Layer 8 of a small transformer language model trained on English Wikipedia (13 layers, counted from 0, width 128). Numbers have three digits each and are written without spaces.
A neuron's activation on a vector x is SiLU(gate . x + bias) times (in . x + bias), where the dot is the dot product.

Input weights of the MLP neurons that the questions are about. A number n stands for (n - 500) times 0.00092.
n12 gate (bias -0.144): 278378615474250422336528525339721374430292676433452500550423522534418280459521466500425452437555877488437638726433849543500342359512400426346644560599279536728796391242410611593741478700576624611673601635412416837305591431358591621512547605672538662475441246269648547512368492734633105360634619331521362470445487768483436492352546428579500310571443513615610267449378385487321625570807
n31 gate (bias -0.051): 469526511508496404447496309507616389488427651589630441593409452534435309507667296333492639307845538424602385661544658496541413492636607523555519649660646457860515463443598259365462496602307555526333682292530467504623478425413523496469335464587205592688526620288555515517442252383757541481511557453482592541418438431630646377242316452368375394371419895489624566500493350752591561596455
n46 gate (bias -0.101): 543549496588428543399482421381563523383488619557820285386450456670625349567492269587654520284451592452468390641489602519470535704511519364683469504567359409559599251450430531561527386568367381079433618225444364644672381624443516664594504533757226466485405366338584535573682696473575565614537335704801321462201405508560343644333500390698373563485334565408571466428656340562585605547419
n54 gate (bias -0.178): 464496639558427484554324477567515356516484285412500477363586443477504582712660496652679528470378574627522235394591626662644562566579356402425746473623500496294400530438326581454566595512424537542470504251428298590343754474290402590525393357389554669440344500337673566539500439589530431216772473319583535762382567742530392645221654309771456410394552647631432391442519432300512578263180
n68 gate (bias -0.118): 389455175467529453566401659601440615453508573640479611553635623743221454343356617332358624636541743532364432411578589579394617350400835331528595669427475603616339324466524342558445504379257524824528684491288471492314468472604331656685575547512368755541438496429531319363710488774683504603976529452336551629459697289586654528554650475440729500435513537442337301426315624394483394628313
n167 gate (bias -0.103): 596554496558446456348318362409628351360430701767452578389602146384603434517504529610448707668443573741577528710557607572720594544758528214514532573696518545426417528372375558507318415368454633504497489493273446698482549531497680555376522541659579563723311474525616504665440188633535511425500551262489504749479530529585399347403430418589534490482519475511373433382564416232473592504518
n172 gate (bias -0.135): 739685673810479544665620486472673535548603452539584351397504633504474678622610558457648533553603460215607256460429356478511478619553638394651518438618622445541511518544559687504591367493308570511361519467451486526416573706354748650412582162497378560648362415059645431530585652518507525686353608459673365475500530555426496393457525468493456294567430565486418395457646493650564453460363
n191 gate (bias -0.222): 583472374316285433423640416512418375475442584717550343504661470303658541370766533609601584379496635457625578446665483337319463525485295376552463529567561686529573336451422353573570337509548220582326504366444690367355480733560595193478240574594391452512456266484732648683664191496333463784562586304536761639726332372464341410605564443639496318620496496520395444557185534434226686650700
n193 gate (bias -0.131): 524527622622414476397347673530538589204592617539652400423690326441181587686721468349561480221292520663507515324226416418608618598522311564607559699572394615581617373429508425426544512586388583308295476677200481723540659493540404639553426671609379523435678673492734532683371716402641253442571563557546528543481468496434711462309542380419563261369431755418371672508492606428422329428582
n205 gate (bias -0.091): 381493342541670406535539389301661510587556518260636571331441410341580392487588452443479384507527152427404657343409623517406552586522446503694534535444483402451606611247401431439649356482659510736659253482345381535521543539472566570646333461595343527507618465600450670600376480370460609384673383529594576521557451247385575520568450592486529473540408747473610403493497596726630281703534
n12 in (bias 0.022): 520397415477374665637617549407515390771637528337539398527508666500371216756492361712619528796511473467589522524326701408292400442439530492650466726541627661445588500461278504446450366612200444688344449602345371637449481394447726504517347449412424451526489192361743333486460474707238366347438504508659707611481310551477508515706538690425679426587508419473575744355542543398645461618415
n31 in (bias 0.008): 290699589473311614442500671706739569429488412645504538603402671535421425313481492527448552446405640526367530563538591686409551531443572606409500700440512537631454664520597523793351476508462507337478512500371600193425350618203410244366631467333223462371699500601589484468428397713742659569574702500306484396707707429653863504415383508492511556435420438430296553662373428504524630385826
n46 in (bias -0.085): 396720285478536218325458425486367565571344511486348511388577408540708507525583258428462433432335350461646301418349429442539401335419461285401558626648344576485424414378525569609780661580349556646504508354529536511459581312406404645606681718392703546396648496705457478500571500584681638544486489367754389777410534592464431763569386431391510571475519339478508472330327402430623474582755
n54 in (bias -0.062): 511529692459368406382395453600539660523530588500768431409534531369395485604591541390435325493475370607373504621813428637271500504788344245522526601658828511660540314549511530471560367585372325800586359614355321297432557377418631447547518683599511619518449743530503646716538656485489489478394689415413515489449432391394493379548713463614402622442374407681336236621526452556434402549411
n68 in (bias 0.011): 374719409529478452589548578437497525430507410733618496475588370577323592269378489357264522679600744542459500297504619569443482522446525500274460452756348600440543728639368326514515634353425507641605422467361561533423198680570426684358446476483529380557368407675543797646519479424422507522528297352543386475475470687404565542658383644418648444721351496460571408633227618268557496607406
n167 in (bias 0.009): 651584430411562320265511312407447547387241447860586351424649321511657366414627604391500632500507667632514542440467689692395304378719562530227228470507460584564500435604489511823522394508529414353432340538471588485549350542592245579400669700518669590496449602330470317449614543618558471533634522419562511599460413500565563489515460683637371482576261327522652626551347277391500612383522
n172 in (bias -0.166): 523591423666438519330535532607631555380361576529481431471332547295541500546744474303485674431605530828744331560569323470631611619503478463622548612568511532769280424370504537159362216446478500338475458606518515571365668475442519702326276412599225572579624296370554511446614601515266544449479544311721549522540436324558452589456637635565455500341272648596295511559463572373543537541544
n191 in (bias -0.036): 504661263383560651417567580459361441511641551566554420587500336646320332531570695469493536336413351459516473601497522440486450589438232478414577561627489335682732441486626659486778293533448568380449675482486601522450603567556389302497377466642437500517465580340600704358347566620359631388625840614583353454510587360570514432535331357547480524354518281496810590514549510238481346370376
n193 in (bias 0.040): 597478525609424474428424571858535303467426279611600411235357703485478504412375474647515589478543533623568396522471515504557547241762618574252634493405417579575652557621402656652324675349626574511416616448603486570441493289352769415566486559423543461713324545456580548467564653326567612738507478500429699616611493467514478416439397690343438363457313300213350659504669470448550529533485
n205 in (bias 0.021): 387431493433470677556497467532635401343422569447415280569763595436605500452546302388438527421539534225332420490487685457392503436416786463536493341380470694716390503473410350693601682531543400620390528634507533503435332640661392571512537522673470503389368404641427642521386500710679510487481610381267564527454411402651553526364722536445358429572500273420452614470374565459581507524537

Each question shows a token from some text and the vector x that enters the MLP there. A number n stands for (n - 500) times 0.0098.

" ": 577438532752585474613448506616536555630545475582541499391457429551617465443540424524558497537391481552464726561496534607540401473518544489496496491444418450477581449399500517480350536441516376539419499636570486291570580532700457484418525705508485534511334427482458586561553419554533408481273376461423493418512535453551611450486429378454423483408481497491584757372540432363402555421448
Which neuron fires most, and how strongly? n167, at about 1.4

" |\n": 455401491543680545730546596602599609535496429490472485330596436432481383514595507423535398428451493474587500493517671400390462526374673350613476517386539522432463638317433470491454529572355368590484599553589582394407588551573324507441446423658322477412370411503518537706405615482466465373476516568543601433498490507512542505497444354424483616455677591548502589397442337590622458609410
The neuron with the highest activation: n205

" sett": 615447704567729646655472700685530479713595276566580471359372296347555385464469405501473666552336521654601514484722291482377365453424509444584558548522572477562473444478468609558467631581417464514459495562598447433568621534482432412440375559404361410630630408638410595544421587465508362423457394395492610451342447313548523473481478534419537483416339586651547504341646505309535562472422
The neuron with the highest activation: n54

"s": 364476650618555612694626540655352482697470361603555508500422367600532404447613463598620399462453508490588517502605358530380502435447585523544501432435422479450719547435452505609459314448357642527469518602758512350378458525512304390491602500561486478505557395484261436552553543352545407519491423696551495358568364649409529549592499533440525545453541512515462519249479378487689472346499
The neuron with the highest activation: n54

" Kn": 562632505564608464665563538601421538503550630625530372434512225336632458553684449491557405533364610602478560719558348598326548486459521380482492604477544605577646387579380621470493529568589490342454541543648451424540638592573688358410459378378594320476382457525471473484486474399507488392338455506481572348528388439626486417630435564429500489337270527464568608404501504506475545418426
The neuron with the highest activation: n191

" a": 438521512598510545661412514626566565420530440596516416402561550412699534533562612462377488419466464561642648484389634545450437445397550397495523474472430654599497458554557417427328572472514511510483451535602414367628620511512502549183546593403411514608505453516328575547541467398538433385426393585556546435551467528499425519454439507544487583339549493563477563321574513405414584591618
The neuron with the highest activation: n191

" Ab": 407474730636806478747519500597349556447578423552510291414532410505572471406506512487485573635417381577629716623430546582337459426434484219498565487375536519480428503515488625500544545428435376508469498625631457427410554519478514532374653457504578536650544420415509557401730582524402419494426385430588721386446448597572676352623565527386457547475541454546409432428559371470508465365467
The neuron with the highest activation: n191

" Q": 448459578535567476715468552556594732706588562617528526430555394421797500576580473509566550589413543451429693628599441595554386392431555468519472482484379481430551501482502650552494544280445366489501419719626473385466561464575504338438584511488554510472364506476432529412487560519426496613298330377477534346540558552539501347690378415496519503442421372531713549383343501425527283440441
The neuron with the highest activation: n31

" B": 317499521533657504644469564685545528434516527582514368357621405457655575443499456423445420376378542481516577473565453615450432383517600406558442544519569457591610439318419601508493547622538622302528471681627439523574544615502525348297395437351578453551425446424448530398452617533528509477312405477590515369369627502606540480649508511431540508535537578493698641306474389431658557586543
The two highest activations, in order: n54, n46

"26": 440297471611636444652589329555490574613297599549530619424381391431510561558586591511679420525413552440460592566664539530491319416512605434492354425558417470500569583376726512394565537529488368396392477522701417483437550520636421475569496698497585451480300420375253552536530563457462462413464473555492514420516518462545499393538489394427533514498385529537515531516689398473600442465516
The neuron with the highest activation: n68

"ch": 588360423746471445700581471630405573456500486651499612463354575481523342491535365610651549525499419483495603495490568336436410484426635449591436576503635532513624455377474727424626491362586567366385613701597433370589638597516491413444555488512435442606417496579301413427360555629389434516502485423444488472513468315379596429597316531681505725336548516606363491274648467496546352485406
The two highest activations, in order: n68, n172

"le": 400352458570629499813609617659407412429513520575424503492435284320535519511656404449539423493335540598564518653427325544607501576461644581482232435361368558488582432497524599563514376391418607439417456544631382354410554607519413372442535461543633490592549518450354744498503592379472536388488505650380422247437637639447566471441530548400484599381427507589454475518693506535646498557563
The neuron with the highest activation: n12

" its": 385516548540514600709334717656574541496594593711549456350502424426642431523599472500450525527435438564571577422439535512500377473372519348489493586499395497597613472399564514462463547551447539385453540530486522542539705507486457504268459663504393523612505401522307523622549566365512486562404471641581556317546386391483562504449398517390477555403413542556522471441422415522549550494557
The three highest activations, in order: n193, n31, n46

"land": 293289523655666473719537594638547438438401604552464552425579515452495532437530491516555398451503602482537462619644469518340394452574531653685534478380284473615545584380477626417511448678535475479378505585706340421540651502478556558508515511413393369486731358495192437520625568469452479484487382440392442419528455461575590445498598455404475511519458556477513507355673462537586520548533
The neuron with the highest activation: n68

"o": 510199500560457599655592604543531579458543527564547490249584362440662491511551341596557554510496555528527671549658473607444415441487468502546361628454511452444565516453513491559334489508514621404523511509598487412547513584507475290438424528640501663531374593498224467461674556464589458550529521469332538477573403574374587365508380463290447560414538366443719497230493439596791546569487
The three highest activations, in order: n172, n68, n167

"34": 487401547566616473746543367514469514485425628483500607423431493380562470516524491548589409464346395433450548621664579349466394469480531487629239508463447476430534500317817513462482379750394491594423515559540450498373617575648352422539470554545637414472386489469374540537470624600420436459505488563444503360540471369501664398521442422473472589472531535644465586332621363691683368399567
The two highest activations, in order: n68, n205

"w": 436553429550640463737618660655518403579514353668455584415426371362543536473578561551719416558608507554502595489626369435327610459483501571501457444499530398514720579341492553507518423381467541328463531470617385378432517623485411331427412428439522467373593463517367704468453536521484513544408496510488477481721604617480641508531425386113412576394410592495425600353639435526590695362546
The two highest activations, in order: n54, n167

"oto": 458411520622496574748543494648563696510386574543470561459555430527537457555603464463634345379230578444515680564594462680484405504536484468496291535416375410516627508367645549484584506555622458341472639519639503330485584599485602387506462432502450547501654387440262347574716603403392510565504431502385497415552538484375357548574375447288495651405411541438436430271524523527616558541556
The two highest activations, in order: n68, n12

"17": 428344423550556564656517604709469500403513449578349581356416429452261467553500337383595455452395454487593403617429605513388493463517482271433388648533566485471454477538630556575481497480534485412434441507630663540559581534658570622467581624512578440578304500452393375586527453605463499374483394521529626354508684541534613515540499440451543559310490558564565525273528282448443525425558
The neuron with the highest activation: n167

" the": 424463533609543564647415716664507547516555654706510532422495454492636547479631539459469492510409523518586546582449483495499412476405435338518596521419434587490543455435569421421487555496460420397508436442524491476545564554472549580185532634580465547537511428517257552582543549453580448495367482533628564444479490425490632523453486504432402506373431553573523537290510421478435545502514
The neuron with the highest activation: n46

"akes": 593378582801526555664459338584393477503369578509470536406320309585459371522462428486571527406335495534669676455535584525431345540543595339657669478475672522594512517488516514442461524411539573472405607688570495522477706462502341579466452533559455560501502494541298500625568612380548466635517272399481563444424484463327479426432567546287464547452456441578486480445586421594717385287534
The neuron with the highest activation: n193

" well": 511355729662685520679537561646476623553494451594504485341555381509508295478506600415507281350579538551559619469564463370508348573504532310466448566413496535513400372528561625520399430327483504460565366409532349526492842413450404473534542623492356381571484549431432537590549522491628510396537374442517477501453500604470619518597474559529507544326435646601520486454603311546294388537511
The neuron with the highest activation: n54

" Ph": 528615518618553323780489567715414501514454567526514389480460547432651492425631578511653387402401476442511628683499510397380414470448447402451427468539361432519629384358526599489641399643643413319426553666687538558443646508504476362386546464568693481542500418485485519487604415505395436548291556516552454311390529413480393474677418559435491577384644626500568499316493453625497520535507
The neuron with the highest activation: n191

"ob": 289496675642600555685509589604434442544625481541484466498649513469438467351473460398651472442405617533650567659639522541485435467552391432406345411313563425412492566515473561329541427627513414446493513673738442414627592546495572408403569384454638539555633386467288576523580518470504540549390499372437553448432558398555555435595519544278457552444706479633360387296598512451442462648544
The neuron with the highest activation: n167

"idence": 582475558506517530706451587680490564433571560578551571386400388552530351540418547570480385455349419613640580539556461498402414646511487415520504575397594488505521492382490552451441525427586619544442454576463439224617565475451466525393450534444482479331360599503260559653607405508527597494583345440706601553531525475466678483550390460572459404335429522539472421326683399424716505471567
Which neuron fires most, and how strongly? n54, at about 0.72

" sc": 592403556584615640677499588706518436711409528590673425391385588545530468548407425526487385546506308529607633556650486584352436532353494442569450615547506507592690408474446552505447543630573479422307303679545499497459506620502534333394317450534464449592445228595456409565461491486428369459415465491566440344469460369464585543618229581574509503285460679573521510391632432652551522557405
The neuron with the highest activation: n172

"ad": 504478564635734421757530464500495394492539578540507444508597658483554512400552469509672479427426639456502605613589465459554296444567517557619410554447552449531547522475451548379571570555513287469409513592756472408409647517523616508511582544545470406430517326573200394438438642519519433476482480522431565401434481461514630433565553430457399613359492412532576440345700459370527483481423
The three highest activations, in order: n68, n31, n167

"p": 503421560676581446637513603654434432699539411647583472386470527409542587571518355546516490597368403530540569406546367450369521420337593419559507368466318444390585480431517639579447373590587645484428410531667380333498509574524350427405327547535545476599583521575308629418357485361535448474407574579529428500552517586470591493526361378705546581371736600579517490372735503512410492519655
Which neuron fires most, and how strongly? n167, at about 0.68

"pl": 474355606538451374631551435621401486588421596679573512449465481377510362519471636499559421546372591508525497681634520513363566624432652580384401518371369400431617284456373714487514272566517632455503505557635384543478627600501441388408450494567602622451328476483391710458435474526518343401397557583456551468599436443525503394610375464645534476390605601560404524419777527719280474520564
Which neuron fires most, and how strongly? n68, at about 0.8

"20": 429489524629566575605481402531590549586538449541523533390527449439375419561590409518601529598336479584477592696542612504522389427545607595444361457587381446423558472387533533379365516671589384485349355573602471527598641517696311474509434750481486569497359433433332591574588511564576420464470488446506592406446679459539674469592368434338458520340424510443509504278483382439498500476490
Which neuron fires most, and how strongly? n167, at about 0.96

"e": 568481552732459377718533505587511597522531583629484633402462463450609428568506407490355453465326413466511575558502580490409500591459601543576383575462473471505534397463518588575486312490518637500488401475759397356500594534460334372352346377587452456591490562548270578543616472382364485628449425541563382443609437670466416578456474400635487631452541562564457497268615537521676430578431
Which neuron fires most, and how strongly? n172, at about 0.54

"-": 511540443568612540644428545643456518494579395700452524413442480472452498462450627445566372485307486548521599497421548454447475607396528206479519434407482696455556532521492448491578532429518478552410399507790647450586443547529462592332408432443502649435419549604360548568531407451537451504471471539508506472607403546533521603499519363449498446474574690512681501431547401381221587412496
The three highest activations, in order: n12, n172, n31

" Charles": 464365560718693468719559608655443480319515546627381508473461318329658465530569624398528582530338402582598464568344394502393435500557498324458348478424429631503526670449516634561584568532572566507483470605600510339567604528503592425410608472400578308500405494335370461544481473492508473395449390505575496474504422558448711370453547553636421659411396549556439365411670471407825442485442
The neuron with the highest activation: n167

"ail": 399551473563678368712670495714486464482358664484494457399581446503572303478546510531541431463363636513631509501677379559404394500514546451608476493353515487563546532413453573526539461677515346331402602514741537455530576500467469534475616521487477519405773367590252311542534477452552445597481455417495562434409336356605452508531578565471531457377372520587467472397671435411540591387516
Which neuron fires most, and how strongly? n46, at about 1.7

"ish": 472478488433540402781586734658588535476639506577529528460670447421370452388610438592539398528270511517530516564382403715451370514470556472537414557385466546622677544388485576434537530561545590427405666517590368385660548541425476409436584514455454492452590502400278296490359512491490469430550333509437570306547657436500675533624475460369444488349609602472562548353691462440550597422387
The neuron with the highest activation: n54

"ro": 533376525679469564700611526654459587626489510598509382314603641443444530526549644408481514406554478525579461440557397631509434561492518407392392525404442510377448524491576418706467343449421646402501488402715497349502623443530437277413489420581531513505477655527355400473684403439529430408487474317457566423507512599528536456599604590393619624470549497538421477152532362429704754533435
The two highest activations, in order: n191, n205

" The": 355541449480477559612471660704444548516481501592499449392553498530573393383619643500609440493400500491641575506435457427438404464453436333450565656363381574405531460468541408443605606549465380415496433399667631481473513604481516608239659586588626513451670401471357609546552505447488485528352504606644650386392546461420527502502538466497591564462413512506590513299500391540440639468439
The neuron with the highest activation: n46

" App": 444544629701664553704551668646252358640692400525512372548619426419588558329572671473476426461475483471679496593629411457473468441340485362455515373344307564494444390596410472392546482693539546581386530704555500395452471523510402310437440458514627554484415470554509478466730580454315529506420500540606698385508545499511502430646524480437595575530531582683415434355461380536540451377435
The neuron with the highest activation: n191

" was": 630536554467558501736290541630523571586483371586509460408394204413619433543564582544662359386439473563584517585352566547591395503398532408613432639517559689490504403339596522362428380499428575553488665252512629318526689479579509455474548566552442544614352546584477574556567637395499372349401374491573539433561499567429482511513532433485503535442475535521395515346391374578432384438432
The neuron with the highest activation: n54

" Mark": 436336647639634489758538512615495543577577527668398483495614368281728436575583661405451511607560536468639438715633353397352488541429542475532459402410508611482506544482358620429601577537484434495528518699650420316562559482549543449389508390378506332520502435524349431455621456484527467439398527489596487459559361564533606332513612465520454626428443417528485414438528489385582355596414
The neuron with the highest activation: n172